Layer 8 of a small transformer language model trained on English Wikipedia (16 layers, counted from 0, width 96).
A neuron's activation on a vector x is SiLU(gate . x) times (in . x), where the dot is the dot product.
The model reads these tokens: " Game" " Boy" "," " which" " were" " later" " released" " in" " North" " America" " as" " P" "ok" "é" "mon" " Red" " and" " Blue" " in"

The vector x that enters this layer's MLP at each token. A number n stands for (n - 500) times 0.0041.
0 " Game": 276 517 633 212 540 330 599 291 643 590 488 576 595 565 598 506 351 766 257 426 597 236 394 298 600 478 478 322 399 381 518 684 468 573 561 515 380 603 325 599 605 550 551 501 651 462 484 279 760 258 650 592 317 527 474 593 635 543 380 422 431 662 534 316 577 538 538 754 597 379 327 449 529 595 598 449 525 583 552 327 613 504 340 606 673 403 546 427 540 551 471 380 556 387 522 454
1 " Boy": 416 574 670 211 459 320 563 347 595 620 589 617 625 605 636 495 345 740 186 266 581 367 561 452 533 485 495 359 468 417 519 676 385 592 573 561 447 576 466 620 605 423 480 551 509 468 569 311 776 252 576 575 329 447 518 561 651 525 404 448 401 521 477 354 465 562 477 810 635 349 317 450 468 549 571 422 524 632 498 351 621 408 289 677 720 472 456 386 612 520 345 430 530 412 426 365
2 ",": 317 627 436 296 568 380 486 381 653 420 519 458 554 545 589 562 457 629 326 329 570 343 406 452 651 396 557 417 435 378 476 754 481 492 710 527 483 577 333 602 653 649 545 527 516 378 718 368 732 143 551 573 424 408 536 649 676 632 348 590 500 481 616 311 539 587 578 692 677 440 416 512 515 768 504 356 514 585 466 402 651 432 529 510 596 598 577 592 411 597 445 490 376 392 548 473
3 " which": 264 594 549 182 516 367 597 503 622 454 526 455 650 501 691 512 524 695 521 474 464 454 407 351 457 485 457 380 612 526 473 600 391 458 663 569 443 532 452 443 639 589 409 520 487 418 731 420 549 81 455 563 300 482 485 494 641 706 302 382 556 379 753 571 516 582 381 449 493 558 600 411 463 573 481 355 544 491 430 265 615 574 517 605 585 712 732 598 529 548 588 446 595 483 557 389
4 " were": 233 679 555 316 553 476 605 424 622 426 477 451 526 586 728 629 535 613 414 454 446 402 395 478 444 428 470 562 249 545 503 608 560 435 724 499 629 490 384 570 464 725 505 590 630 336 640 405 632 126 652 570 416 373 521 529 613 582 387 456 584 330 683 562 581 578 590 773 473 565 256 519 459 510 434 381 500 543 509 409 590 435 521 638 656 583 549 638 386 595 501 332 440 318 498 487
5 " later": 217 689 441 273 466 493 548 418 575 527 487 553 647 470 670 562 411 587 450 442 557 429 446 504 501 414 501 611 381 634 511 623 537 471 630 513 533 572 545 653 515 814 550 573 536 409 738 379 629 156 640 520 483 441 362 488 548 572 286 386 661 302 625 525 677 537 369 608 626 530 240 462 524 661 512 401 399 551 593 444 529 505 497 633 566 586 564 518 415 667 522 407 451 270 555 488
6 " released": 261 624 434 289 441 563 541 382 523 477 490 592 528 309 683 518 313 642 674 186 630 442 300 555 715 606 530 468 387 421 515 535 584 417 742 452 463 653 569 559 558 632 457 433 468 385 521 432 603 254 710 655 362 418 381 347 550 476 331 454 462 255 630 414 650 537 591 428 632 443 467 416 456 512 424 430 596 453 504 361 627 464 428 696 614 555 520 641 539 692 556 171 697 401 615 659
7 " in": 511 659 394 432 509 460 577 340 524 488 461 587 506 532 579 589 512 664 566 378 539 247 393 448 580 567 504 382 314 510 526 584 557 405 697 579 489 607 294 586 438 754 509 414 623 451 689 472 787 112 718 581 315 440 402 502 679 603 336 491 506 297 544 351 558 658 515 604 645 465 344 530 677 543 546 397 526 498 382 422 575 515 547 596 486 689 503 587 543 628 443 370 583 507 521 523
8 " North": 631 603 482 288 472 211 409 443 408 443 435 656 503 364 605 530 421 591 367 531 581 372 326 470 416 401 581 404 580 363 516 536 372 641 507 462 492 769 360 720 529 728 367 446 802 572 599 588 550 403 694 707 305 619 408 430 770 339 307 463 438 529 469 658 451 621 548 465 438 160 447 512 732 559 543 315 556 465 403 369 524 498 652 655 602 568 294 487 583 643 294 397 455 432 397 619
9 " America": 629 461 371 352 368 223 570 450 453 412 529 493 508 310 677 483 497 594 394 595 561 417 309 504 476 543 565 351 348 560 514 536 330 504 602 440 474 796 391 565 674 472 452 389 541 506 522 433 549 306 538 780 225 586 345 397 504 363 350 449 447 749 644 597 691 569 814 353 561 474 413 387 689 484 427 357 591 476 603 463 608 454 347 610 431 749 539 431 517 737 506 133 559 431 457 587
10 " as": 445 686 451 211 510 461 610 459 537 719 378 568 414 528 645 601 567 667 542 386 475 398 340 491 496 466 512 519 494 497 477 440 491 355 763 534 607 571 503 516 586 742 376 464 500 373 592 386 740 229 664 714 329 421 475 315 735 468 453 552 618 401 716 489 673 594 522 527 539 603 482 650 369 508 532 251 568 550 418 381 685 568 585 586 282 692 477 596 629 560 431 395 595 483 433 500
11 " P": 435 439 412 232 606 370 489 375 532 503 542 642 489 523 654 669 571 651 465 317 460 310 324 532 773 652 528 361 389 419 619 532 406 589 519 456 581 605 263 654 412 679 445 518 547 548 626 286 577 512 519 565 358 586 502 398 504 498 392 448 623 561 537 552 127 538 796 403 441 394 389 657 525 563 571 446 553 716 600 433 477 367 659 581 488 221 217 541 413 557 408 461 521 534 601 413
12 "ok": 636 581 645 491 458 365 628 640 432 677 333 381 640 248 529 535 283 257 310 557 527 431 775 736 417 602 473 458 440 397 595 661 474 482 535 611 642 386 467 689 425 589 391 457 604 428 462 533 272 561 599 694 494 508 358 312 548 379 415 600 364 566 253 399 456 598 122 601 640 456 503 660 492 422 417 439 521 562 603 386 539 365 222 601 582 431 280 406 408 478 611 514 535 606 825 460
13 "é": 681 683 584 669 286 111 453 423 779 490 481 632 352 527 591 401 524 509 718 708 442 511 468 600 355 398 607 418 340 679 542 582 602 547 542 461 620 771 497 534 539 428 417 570 418 508 418 448 494 511 405 610 574 514 704 351 630 448 301 509 234 517 680 529 453 520 597 440 444 667 339 230 518 662 376 472 333 562 494 422 548 278 463 492 491 165 581 614 545 294 320 333 552 529 393 529
14 "mon": 769 570 440 663 435 456 450 453 520 510 435 555 577 447 519 353 274 628 392 522 522 723 477 558 217 396 493 369 625 531 570 549 322 549 542 428 537 814 562 580 712 500 606 417 432 170 286 301 510 360 453 616 216 562 481 463 602 679 336 414 576 313 408 551 341 497 546 528 516 534 622 363 694 531 624 630 273 401 745 511 624 531 394 596 603 514 417 484 531 559 570 96 437 465 394 476
15 " Red": 608 491 360 293 543 146 489 379 602 633 516 555 555 306 617 525 240 625 373 323 500 507 485 445 294 625 668 395 636 482 468 589 206 556 528 374 289 656 473 494 442 586 447 347 638 555 463 341 472 420 414 519 333 614 575 690 748 448 662 459 654 596 385 580 262 497 703 488 390 526 304 413 609 440 575 440 526 451 584 630 585 427 379 765 714 379 427 413 373 568 446 372 726 586 486 576
16 " and": 380 651 410 539 622 457 455 576 379 622 646 744 467 462 607 600 571 589 268 462 327 480 408 622 414 505 567 441 298 474 576 462 462 239 771 525 619 556 474 482 727 571 572 403 263 567 389 444 592 194 276 555 302 386 574 661 709 667 377 482 505 490 692 589 520 623 590 442 562 414 507 611 610 476 441 265 497 430 593 490 708 532 277 644 428 465 439 695 408 445 615 389 546 497 502 426
17 " Blue": 665 533 463 225 518 160 422 313 430 677 464 535 572 446 630 410 263 673 328 433 533 604 426 569 329 507 641 561 518 427 478 491 408 536 629 474 411 661 350 619 494 618 527 374 624 622 518 412 497 353 562 567 306 629 543 594 652 573 450 476 633 798 473 515 338 550 665 475 446 390 290 583 521 389 538 410 579 406 684 589 792 378 234 762 729 531 588 418 460 536 478 353 664 634 567 543
18 " in": 522 582 512 493 452 399 625 453 489 572 574 581 389 486 586 613 564 743 491 495 469 435 478 579 439 625 484 340 441 634 517 464 719 337 726 593 447 652 356 545 458 737 500 403 633 491 527 435 972 199 680 550 278 382 443 557 686 525 437 549 536 386 505 414 524 636 593 574 635 475 305 522 680 443 581 290 543 336 457 442 558 488 541 638 454 593 595 572 519 555 521 332 672 559 501 476

Each question shows the input weights of one neuron of the MLP. A number n stands for (n - 500) times 0.0012.

n233 gate: 533 500 706 571 770 344 431 503 655 682 587 547 583 557 590 655 352 437 406 450 643 643 459 374 291 591 577 390 354 586 475 345 371 450 652 510 500 510 514 442 399 128 428 483 659 517 410 419 486 422 536 549 486 500 439 634 585 479 387 335 523 624 386 587 642 407 632 533 587 599 378 602 600 497 698 305 546 527 636 510 600 349 359 457 542 453 524 473 428 577 503 484 694 324 673 466
n233 in: 478 497 572 522 589 472 332 484 644 400 506 497 533 370 494 551 350 372 554 216 426 525 484 544 456 449 415 390 478 625 344 573 356 418 544 397 413 383 356 404 545 663 575 639 400 513 319 420 474 551 472 497 322 602 700 623 436 630 572 653 358 506 503 560 344 575 458 876 535 522 642 394 481 539 586 468 435 436 560 497 362 624 519 551 411 716 591 613 484 465 538 463 475 600 368 312
On which token does it fire most? 15 " Red"

n341 gate: 365 726 467 513 544 574 463 496 492 385 444 592 470 575 405 345 619 616 500 525 741 508 445 574 475 274 604 475 365 673 545 771 574 617 418 841 310 567 391 496 638 158 418 388 747 458 741 680 500 702 414 257 496 298 564 512 374 404 661 420 467 662 546 364 479 410 711 418 678 257 681 353 550 534 204 657 216 621 537 470 758 447 280 612 520 629 461 549 353 609 562 532 581 393 475 738
n341 in: 658 568 321 532 510 768 580 500 441 451 643 614 650 507 662 571 717 412 372 663 493 486 332 542 377 447 688 627 611 335 789 604 518 703 549 581 536 507 565 665 404 557 517 426 626 402 425 568 474 443 584 303 511 428 478 312 299 522 602 452 557 611 340 599 625 577 356 549 355 553 614 353 376 504 422 406 514 504 542 438 518 507 344 634 483 635 350 412 545 825 504 569 563 486 482 828
On which token does it fire most, and how strongly? 9 " America", at about 0.35

n149 gate: 314 378 427 435 536 667 467 571 222 613 448 517 264 392 470 554 675 507 581 460 634 487 334 603 457 385 547 366 565 427 442 327 550 352 630 556 367 534 469 497 378 590 530 523 450 703 534 510 796 626 573 664 369 558 401 470 439 337 653 532 617 589 366 630 578 625 538 720 473 547 423 513 591 524 449 541 444 726 473 576 364 351 436 500 526 483 490 550 536 392 580 776 530 440 297 669
n149 in: 518 564 572 454 589 524 405 564 581 338 512 436 506 457 584 497 383 535 549 494 423 379 610 449 500 451 673 554 592 566 386 372 554 409 638 503 235 552 482 316 378 604 607 388 671 488 509 433 409 479 452 550 338 482 596 436 448 625 379 418 627 561 539 494 595 403 457 404 485 464 352 476 500 105 667 426 426 534 470 382 343 718 473 379 376 479 406 455 667 543 518 405 387 602 515 417
On which token does it fire most? 18 " in"

n152 gate: 486 599 705 493 585 577 514 682 414 548 331 616 236 304 622 405 338 460 556 584 361 389 489 510 667 595 644 612 621 483 538 489 642 384 503 559 489 391 337 472 549 455 356 514 524 507 616 479 540 574 524 391 504 103 529 668 326 740 737 493 420 537 738 521 461 637 678 340 542 500 547 583 399 464 482 414 541 747 594 357 496 245 535 360 317 454 471 507 572 440 507 486 455 573 514 429
n152 in: 577 456 661 517 401 406 670 466 473 490 605 428 412 313 480 497 443 669 803 358 701 591 569 624 557 418 537 446 486 540 496 561 426 299 440 430 514 697 727 442 578 554 393 348 440 385 782 568 504 689 350 440 375 380 306 409 651 604 591 356 649 445 575 530 695 465 583 685 412 372 542 280 449 507 616 413 477 585 574 406 496 550 629 304 372 541 486 416 473 428 399 566 513 450 470 657
On which token does it fire most? 10 " as"

n114 gate: 513 466 638 534 722 713 597 466 584 359 356 452 482 609 689 521 567 539 241 256 590 486 545 497 497 503 507 578 524 540 529 675 429 599 473 278 483 299 376 190 384 569 480 514 540 605 541 565 645 607 530 699 514 404 486 466 424 593 473 651 809 429 459 531 473 532 580 382 524 315 606 309 490 189 469 566 457 456 470 545 528 523 381 500 371 599 525 500 513 627 493 543 620 699 510 630
n114 in: 551 317 468 523 585 607 541 315 516 465 494 464 493 646 487 611 327 672 328 439 536 426 457 285 461 467 536 600 516 568 681 538 336 292 445 388 431 412 572 388 383 653 398 568 484 653 344 471 332 333 506 538 646 457 341 549 404 476 407 528 597 370 529 571 353 577 411 510 413 465 466 161 448 322 324 411 373 539 635 533 601 503 526 549 399 516 624 500 452 226 468 592 637 429 539 582
Its two highest activations, in order, are on tokens 15 " Red", 8 " North"

n348 gate: 584 490 578 603 465 380 603 477 494 545 456 457 500 562 510 355 316 429 523 458 463 555 467 510 474 447 605 611 374 529 633 521 403 539 481 403 324 349 626 659 451 630 436 706 377 758 733 602 575 374 638 257 416 434 624 395 470 528 646 509 418 413 736 565 668 689 407 364 520 306 500 513 575 417 369 457 455 431 669 463 592 587 575 330 487 477 270 403 468 520 627 478 632 322 377 411
n348 in: 478 481 620 623 449 608 540 319 430 429 491 666 452 488 472 503 561 368 494 723 503 454 381 537 377 491 714 454 384 599 543 311 454 731 497 546 314 469 497 396 612 440 381 413 491 398 628 372 571 418 521 536 462 632 437 671 610 595 460 587 497 515 556 373 347 305 554 488 426 318 419 555 460 718 478 465 536 631 435 351 358 689 444 652 455 416 667 309 552 619 522 503 643 472 580 534
Its two highest activations, in order, are on tokens 8 " North", 5 " later"

n326 gate: 304 756 644 436 667 396 383 567 677 474 334 447 573 586 470 673 463 430 571 500 416 667 417 518 289 583 698 407 557 570 420 508 637 579 426 463 599 541 224 455 444 160 493 493 604 504 594 496 546 579 493 277 600 613 584 567 519 618 548 504 493 514 590 277 624 508 454 459 485 607 465 570 675 443 526 439 449 361 656 164 457 614 668 448 341 372 550 607 559 714 326 555 394 637 318 869
n326 in: 592 569 468 740 674 710 465 450 588 266 517 612 474 690 593 507 465 656 529 504 716 457 681 340 553 417 471 400 616 333 527 553 486 597 309 348 533 349 424 609 486 389 447 683 525 511 629 648 548 507 440 567 654 475 302 618 733 485 279 531 475 388 267 750 543 256 354 749 471 415 649 380 493 518 619 408 370 734 518 430 496 613 507 640 490 403 548 518 606 464 635 419 402 575 500 543
Its three highest activations, in order, are on tokens 9 " America", 17 " Blue", 16 " and"

n173 gate: 361 385 349 696 411 515 661 595 601 485 511 699 551 595 458 439 549 603 649 291 450 277 596 568 723 561 527 508 658 756 574 400 575 584 376 451 438 511 342 692 561 374 511 454 530 348 504 481 492 400 537 314 406 646 201 519 504 528 833 489 546 439 645 527 412 500 284 624 527 632 563 845 542 469 656 504 418 580 647 527 405 672 378 572 375 362 755 372 638 737 319 537 601 379 394 481
n173 in: 601 437 588 433 542 487 468 553 435 428 367 252 629 549 552 387 510 483 566 602 513 559 500 441 490 344 474 526 173 520 514 839 354 576 441 445 386 424 423 613 679 236 506 375 399 561 747 550 312 473 642 265 399 473 382 421 366 743 582 490 451 487 451 487 560 693 473 467 530 526 455 542 362 480 503 534 416 404 634 712 398 439 592 349 490 404 544 617 568 328 529 519 558 418 546 497
Its two highest activations, in order, are on tokens 8 " North", 16 " and"

n80 gate: 467 592 446 644 493 529 737 771 594 594 419 544 689 665 351 463 605 546 559 544 560 504 655 286 431 632 420 427 607 388 547 615 518 405 656 475 415 566 470 555 577 762 532 628 576 436 482 673 519 681 619 671 451 470 478 500 415 662 758 705 420 458 493 515 334 361 537 645 708 265 626 648 431 559 522 534 636 559 402 691 606 511 368 529 191 588 666 478 446 448 612 368 565 293 293 474
n80 in: 556 530 384 507 415 626 507 661 655 523 635 349 500 671 284 231 661 476 574 633 565 610 662 434 513 466 430 407 425 533 285 373 589 587 553 325 588 410 395 490 399 711 480 500 493 367 577 547 382 510 576 526 455 392 476 523 520 370 573 655 330 446 359 390 331 503 683 381 600 424 455 444 510 517 621 524 660 372 470 763 632 398 376 587 429 497 690 457 513 423 590 327 618 308 331 490
Its three highest activations, in order, are on tokens 11 " P", 18 " in", 8 " North"

n167 gate: 455 530 634 618 529 425 677 575 704 266 373 681 554 628 552 462 785 465 237 564 496 437 561 496 656 357 523 451 561 701 577 421 496 368 645 366 473 632 549 473 368 548 688 365 597 435 598 402 500 606 485 364 415 659 523 406 770 630 220 305 627 536 335 575 557 647 763 489 638 221 687 552 481 378 519 385 728 519 299 588 387 253 541 526 464 553 531 474 441 424 530 434 496 504 418 591
n167 in: 513 466 295 356 408 443 567 408 413 440 595 456 455 405 503 561 453 391 510 547 479 638 332 466 466 500 571 669 373 409 467 685 470 507 534 661 486 531 394 366 537 569 384 442 470 393 693 391 444 284 517 523 503 613 441 476 342 554 645 673 395 497 422 689 657 402 414 225 240 775 588 460 652 324 531 580 255 456 614 469 465 490 358 429 579 643 629 466 520 585 611 715 530 581 325 626
On which token does it fire most? 9 " America"

n295 gate: 438 594 510 496 325 397 238 614 476 322 493 542 614 566 483 287 343 522 566 414 426 679 416 435 497 601 452 548 535 538 608 522 551 403 627 462 693 538 332 696 604 437 537 541 620 341 500 639 450 461 537 503 610 668 468 452 454 449 662 300 327 714 497 514 685 575 648 466 731 699 536 609 652 514 372 581 456 312 497 486 500 401 261 427 534 535 479 473 616 535 613 365 374 154 534 552
n295 in: 539 497 526 306 373 513 299 650 455 404 381 454 611 546 445 480 401 493 507 344 407 442 549 516 490 529 441 591 572 539 566 510 330 604 358 551 536 458 678 605 467 597 414 718 465 324 471 422 433 510 561 532 427 493 400 503 652 223 393 503 532 676 738 464 615 333 540 645 672 471 723 471 331 457 536 683 430 634 387 281 419 369 282 549 582 542 567 419 593 323 474 475 465 365 632 507
On which token does it fire most? 6 " released"

n275 gate: 547 623 592 452 468 533 421 443 706 645 719 563 537 727 547 449 474 370 590 503 613 509 388 385 482 395 530 494 446 314 651 478 470 575 284 630 548 608 709 358 470 519 652 479 580 433 410 680 611 597 588 532 479 367 543 509 391 557 396 535 694 395 506 429 548 334 412 438 643 559 460 479 336 703 509 470 544 617 506 353 444 576 375 518 509 464 488 316 424 497 559 450 482 509 500 566
n275 in: 630 352 354 387 755 526 452 438 494 743 535 444 449 421 393 563 607 674 572 490 594 670 589 438 523 477 487 405 437 477 574 383 626 684 481 633 467 592 503 447 569 584 677 500 487 433 388 576 680 576 574 561 587 543 604 457 307 524 516 427 408 494 451 712 566 338 347 601 752 396 630 390 477 563 664 570 474 556 474 554 418 374 526 549 398 246 659 354 532 487 435 433 362 282 656 609
Its two highest activations, in order, are on tokens 16 " and", 15 " Red"

n49 gate: 511 519 441 583 551 470 463 418 500 378 446 669 708 672 407 526 548 690 702 630 443 426 609 677 641 575 459 374 409 385 700 559 360 590 585 238 542 507 360 583 447 396 537 862 592 588 743 395 531 723 570 657 358 417 405 504 621 311 533 453 500 351 440 281 545 669 288 578 641 348 554 412 619 325 339 336 668 470 634 515 411 548 455 634 431 466 581 255 584 504 585 555 262 511 411 639
n49 in: 446 479 345 583 546 547 360 340 261 470 598 647 511 503 601 634 554 415 326 565 330 358 586 625 679 706 534 558 469 382 526 453 500 360 382 497 586 442 648 373 329 434 410 510 426 580 636 360 574 445 677 407 661 507 448 677 652 568 439 648 490 432 653 619 442 823 524 645 480 419 539 342 391 497 575 465 313 579 483 549 380 436 452 558 510 442 683 655 550 322 480 247 537 375 645 510
On which token does it fire most? 7 " in"

n304 gate: 489 496 619 430 592 638 561 478 633 608 472 456 436 405 442 412 507 398 643 460 645 449 456 478 533 419 332 424 537 616 692 508 475 463 302 496 537 522 385 371 331 344 436 576 630 414 741 518 689 397 715 575 253 338 723 518 522 680 547 764 566 285 536 652 507 350 493 420 493 529 591 446 427 344 401 645 735 628 453 459 689 479 755 271 447 687 560 486 518 339 721 553 486 457 464 210
n304 in: 507 486 610 478 618 678 391 547 620 458 483 399 644 521 440 396 602 337 453 553 427 479 547 401 550 417 361 411 507 429 462 564 359 661 405 542 456 543 551 189 647 542 542 625 946 720 643 640 589 478 612 563 445 341 624 564 562 696 631 607 471 449 575 372 341 264 373 394 532 514 481 363 589 482 435 467 636 680 422 496 444 662 536 728 451 579 375 181 465 658 535 678 440 504 518 471
On which token does it fire most, and how strongly? 3 " which", at about 0.5

n176 gate: 307 567 472 356 673 445 599 674 630 634 446 350 396 448 362 668 445 363 430 625 408 586 423 531 490 437 476 524 571 648 485 163 307 458 517 559 475 556 437 599 510 534 281 677 421 557 573 658 453 546 715 585 411 282 475 347 666 573 414 524 444 507 587 424 374 421 641 503 434 366 699 548 709 535 465 685 398 517 286 290 388 596 490 510 578 556 500 476 486 567 486 792 674 507 376 553
n176 in: 602 670 500 611 497 530 321 397 461 500 609 497 630 470 306 527 474 452 311 675 466 464 460 444 556 517 652 563 433 277 454 375 690 404 412 441 355 530 601 574 477 674 497 146 644 449 483 597 534 423 546 387 578 326 507 649 594 587 401 311 394 339 420 526 470 582 618 401 437 575 414 585 427 537 460 436 319 450 730 436 373 536 712 338 619 380 538 438 607 643 539 497 429 589 595 623
On which token does it fire most? 8 " North"

n134 gate: 459 606 545 309 612 479 558 560 393 545 635 468 554 605 559 563 438 435 623 779 471 542 514 618 337 567 556 538 550 611 429 559 721 665 569 369 440 461 613 482 391 695 720 549 417 607 346 528 525 684 541 548 622 567 425 814 532 607 469 325 479 746 584 201 542 478 667 476 361 334 409 400 423 397 539 421 606 612 521 396 380 538 462 441 575 240 424 483 390 412 410 278 473 479 309 521
n134 in: 532 279 506 255 720 471 636 665 532 529 587 555 530 503 356 571 452 527 400 629 484 526 471 516 641 516 661 407 480 369 555 341 449 600 353 392 765 261 667 464 497 545 551 452 459 457 435 558 721 389 433 601 457 634 405 445 523 619 574 540 558 687 471 365 523 483 398 621 368 407 480 675 442 497 393 576 396 523 651 361 704 399 371 323 616 555 460 574 601 516 423 607 481 375 580 484
On which token does it fire most? 0 " Game"

n158 gate: 565 361 493 854 557 464 443 482 525 748 602 376 485 307 486 573 478 345 474 438 392 326 423 305 486 844 347 486 452 493 469 423 374 606 514 597 319 493 515 522 288 336 525 795 468 459 500 280 659 570 775 507 493 728 541 365 548 642 529 655 547 372 504 482 441 579 382 540 536 377 477 464 395 463 474 478 575 518 366 407 647 317 511 496 673 588 545 587 507 423 561 340 568 417 276 731
n158 in: 665 510 532 617 388 685 437 587 503 468 531 474 447 404 573 690 352 287 567 465 490 408 277 323 538 484 250 570 468 475 510 503 522 583 424 421 354 792 513 358 452 473 318 797 535 618 407 410 503 610 557 412 490 581 510 574 432 625 659 599 574 567 660 612 526 602 454 516 449 446 560 472 484 432 548 405 447 664 350 399 676 393 535 634 655 477 467 421 626 529 633 481 541 582 538 658
On which token does it fire most, and how strongly? 16 " and", at about 0.17

n192 gate: 298 636 395 584 590 579 562 596 546 454 341 464 367 460 346 407 474 551 295 510 490 316 487 529 493 633 668 546 670 497 461 472 630 543 516 451 269 705 420 443 600 511 604 325 562 682 513 530 397 503 380 506 547 403 618 540 366 354 274 583 526 487 460 369 507 442 379 615 658 392 507 471 266 430 556 321 519 447 480 530 568 361 365 651 455 570 517 258 665 613 605 329 377 611 608 400
n192 in: 776 458 503 256 375 423 484 391 551 690 494 445 430 535 745 506 509 340 606 618 261 407 688 408 395 526 416 391 445 554 417 378 389 584 611 405 467 429 581 519 513 383 547 208 468 467 484 506 517 451 497 535 493 607 516 705 324 588 411 649 439 659 429 519 497 450 666 408 538 478 560 551 506 386 465 513 374 429 490 543 567 670 516 471 712 681 344 395 408 607 535 535 361 510 551 578
Its three highest activations, in order, are on tokens 17 " Blue", 9 " America", 12 "ok"

n308 gate: 312 640 286 445 631 467 392 515 597 345 496 617 504 741 322 430 471 466 438 711 448 351 530 236 514 474 631 373 622 587 261 442 496 441 518 316 633 595 337 522 294 566 278 569 489 679 548 445 511 419 565 389 496 544 459 609 515 554 420 768 456 351 595 409 279 282 370 475 253 496 386 529 391 381 592 541 225 416 417 459 436 321 467 540 447 427 526 471 432 401 431 703 371 648 627 467
n308 in: 216 297 520 531 477 385 487 702 429 476 359 524 563 719 497 294 621 571 363 224 556 483 448 753 426 490 572 408 507 456 559 586 446 349 426 473 521 514 455 586 534 661 490 480 534 587 309 469 518 610 409 507 640 590 646 613 448 576 551 622 653 503 483 599 380 451 587 422 616 514 457 786 476 500 627 270 560 555 493 420 344 349 452 405 374 726 630 459 356 400 398 597 339 436 320 421
Its two highest activations, in order, are on tokens 11 " P", 6 " released"

n21 gate: 514 604 383 540 556 631 314 514 500 496 596 557 522 514 365 417 402 326 149 411 555 557 399 362 631 557 800 692 323 486 573 410 458 536 359 256 377 504 305 395 471 416 535 404 415 398 564 715 459 688 381 273 504 283 515 425 583 549 372 424 468 547 654 539 514 449 406 546 575 603 392 437 322 728 482 562 497 374 745 314 541 535 318 486 427 565 401 525 353 633 532 416 717 454 528 525
n21 in: 584 474 458 364 513 549 510 405 526 510 396 661 473 507 432 269 303 514 543 585 757 370 636 578 335 507 788 324 659 406 788 352 565 520 387 442 434 579 391 665 441 500 394 670 536 587 611 497 622 593 526 526 534 543 447 507 613 528 455 333 611 516 637 581 556 658 517 458 546 416 350 629 350 507 533 376 538 513 435 731 527 471 673 588 535 516 557 412 558 484 562 676 542 617 419 734
On which token does it fire most? 17 " Blue"

n30 gate: 518 486 461 346 597 521 545 465 556 437 520 489 372 564 409 332 392 636 596 747 489 475 339 430 511 329 411 641 310 454 530 630 377 564 318 560 496 340 475 518 443 352 413 327 511 554 436 689 500 443 357 586 544 529 543 415 482 373 567 531 624 490 372 567 696 307 205 574 384 493 574 542 479 676 589 598 663 585 514 533 647 810 411 744 418 472 591 609 402 286 750 618 434 454 310 728
n30 in: 602 487 538 386 604 526 440 565 350 487 519 591 450 487 532 445 341 530 646 471 530 539 441 586 468 162 548 616 510 311 465 497 484 503 692 382 500 513 539 595 390 452 490 584 442 583 432 789 420 676 617 484 477 431 639 523 470 490 542 438 477 503 455 635 559 404 359 561 423 510 359 433 600 700 186 606 427 471 439 579 587 602 364 703 669 588 307 494 284 611 458 566 335 414 532 653
Its three highest activations, in order, are on tokens 18 " in", 11 " P", 7 " in"

n263 gate: 587 415 665 503 487 513 561 343 471 481 588 526 554 539 263 553 429 629 448 393 510 529 408 587 587 631 569 627 361 468 444 510 703 631 626 371 410 549 493 493 700 318 850 327 432 507 503 457 741 414 237 449 456 477 637 497 391 466 607 566 471 531 660 520 474 507 500 558 539 513 384 477 640 417 300 567 535 296 627 423 334 600 562 454 538 470 618 669 632 332 435 385 490 558 597 414
n263 in: 483 469 416 370 549 436 393 456 470 473 464 422 437 636 386 425 507 588 425 263 303 352 473 470 544 647 625 611 874 591 453 407 456 493 577 617 631 524 517 682 415 377 460 581 627 486 459 483 637 298 483 437 420 569 413 456 565 400 722 529 327 426 459 574 527 357 386 594 439 839 426 704 402 328 405 535 357 589 540 490 588 457 534 639 286 418 731 423 520 596 645 583 387 530 466 538
On which token does it fire most? 18 " in"

n139 gate: 663 464 287 569 664 668 715 457 447 716 586 695 737 644 650 706 482 459 683 700 489 628 264 482 493 370 500 529 485 493 608 394 723 489 638 326 380 392 460 602 583 289 507 550 440 467 629 532 545 464 380 234 603 362 445 493 485 372 429 535 414 275 579 332 601 404 372 557 543 550 735 458 600 460 363 515 549 583 643 562 641 454 403 507 611 576 385 592 581 399 411 626 602 656 479 583
n139 in: 647 428 517 541 493 470 450 459 447 517 493 289 675 659 688 326 640 300 534 557 524 655 312 577 356 490 453 510 531 530 362 596 564 643 242 480 359 341 586 603 466 707 463 507 567 448 717 415 493 425 513 546 486 497 728 557 369 557 544 693 571 629 432 551 654 566 424 500 392 594 630 510 591 624 361 344 480 381 399 458 623 350 527 520 707 636 413 366 350 745 547 454 371 443 641 619
On which token does it fire most? 11 " P"

n281 gate: 482 543 486 449 684 610 689 593 454 376 600 532 500 589 372 572 475 604 403 496 278 376 587 557 571 608 593 333 326 429 707 455 514 529 429 567 301 629 406 554 565 557 767 539 581 507 461 687 374 540 475 671 723 587 777 575 402 489 255 552 625 510 625 440 684 386 482 546 447 574 623 402 607 475 418 471 535 414 571 537 359 412 582 468 420 489 706 581 570 522 741 734 644 553 284 809
n281 in: 717 482 354 395 339 457 620 597 709 493 825 446 808 381 422 337 585 675 687 486 320 625 485 685 486 366 601 775 693 596 407 492 596 496 543 553 354 342 405 529 514 550 690 518 568 408 450 590 560 653 553 619 397 554 551 493 511 606 589 569 572 531 435 318 572 363 449 518 536 294 496 472 597 580 637 577 447 316 654 449 396 496 475 267 556 572 589 575 532 648 354 507 264 571 493 424
On which token does it fire most, and how strongly? 11 " P", at about 0.2

n7 gate: 467 396 424 446 578 417 464 523 326 415 612 610 627 593 609 463 595 352 633 550 490 573 463 526 457 593 550 490 386 510 546 493 516 607 401 592 480 590 571 386 353 543 291 341 451 476 390 637 706 594 660 539 772 513 819 540 776 413 500 333 513 598 457 394 788 582 487 378 702 470 611 402 407 611 453 286 536 430 530 473 565 376 659 411 407 403 510 526 415 503 589 545 288 497 579 413
n7 in: 553 466 540 287 438 500 520 263 602 586 372 540 524 640 411 473 605 344 533 550 367 437 658 579 305 346 477 493 635 517 529 710 457 426 563 622 551 370 345 655 463 393 376 613 404 633 517 413 459 385 497 510 667 466 510 517 466 637 503 391 277 433 640 520 312 366 608 275 317 414 628 516 347 371 684 507 627 487 450 388 604 598 737 593 474 510 655 345 575 426 513 314 386 477 560 601
On which token does it fire most? 13 "é"

n206 gate: 469 593 435 583 550 503 652 565 656 527 328 593 504 575 589 483 219 628 493 507 615 514 389 643 663 562 459 555 632 452 426 496 527 662 547 629 469 624 243 403 231 419 402 541 500 500 455 666 216 562 490 433 479 722 447 757 563 590 633 659 476 467 569 380 486 691 448 405 466 405 436 530 558 451 665 525 329 676 503 419 493 375 634 363 776 541 528 415 331 500 381 322 510 561 520 493
n206 in: 527 669 437 344 692 273 619 473 444 454 419 608 271 664 490 632 391 751 480 533 493 567 612 563 507 554 544 600 656 410 464 327 619 608 606 556 524 651 558 347 483 583 717 470 447 627 285 574 284 449 490 497 620 293 428 513 463 489 403 468 607 385 309 670 307 642 394 537 333 493 427 216 527 572 450 531 566 426 510 627 503 332 420 590 380 483 597 583 569 473 563 448 470 450 427 588
Its two highest activations, in order, are on tokens 15 " Red", 17 " Blue"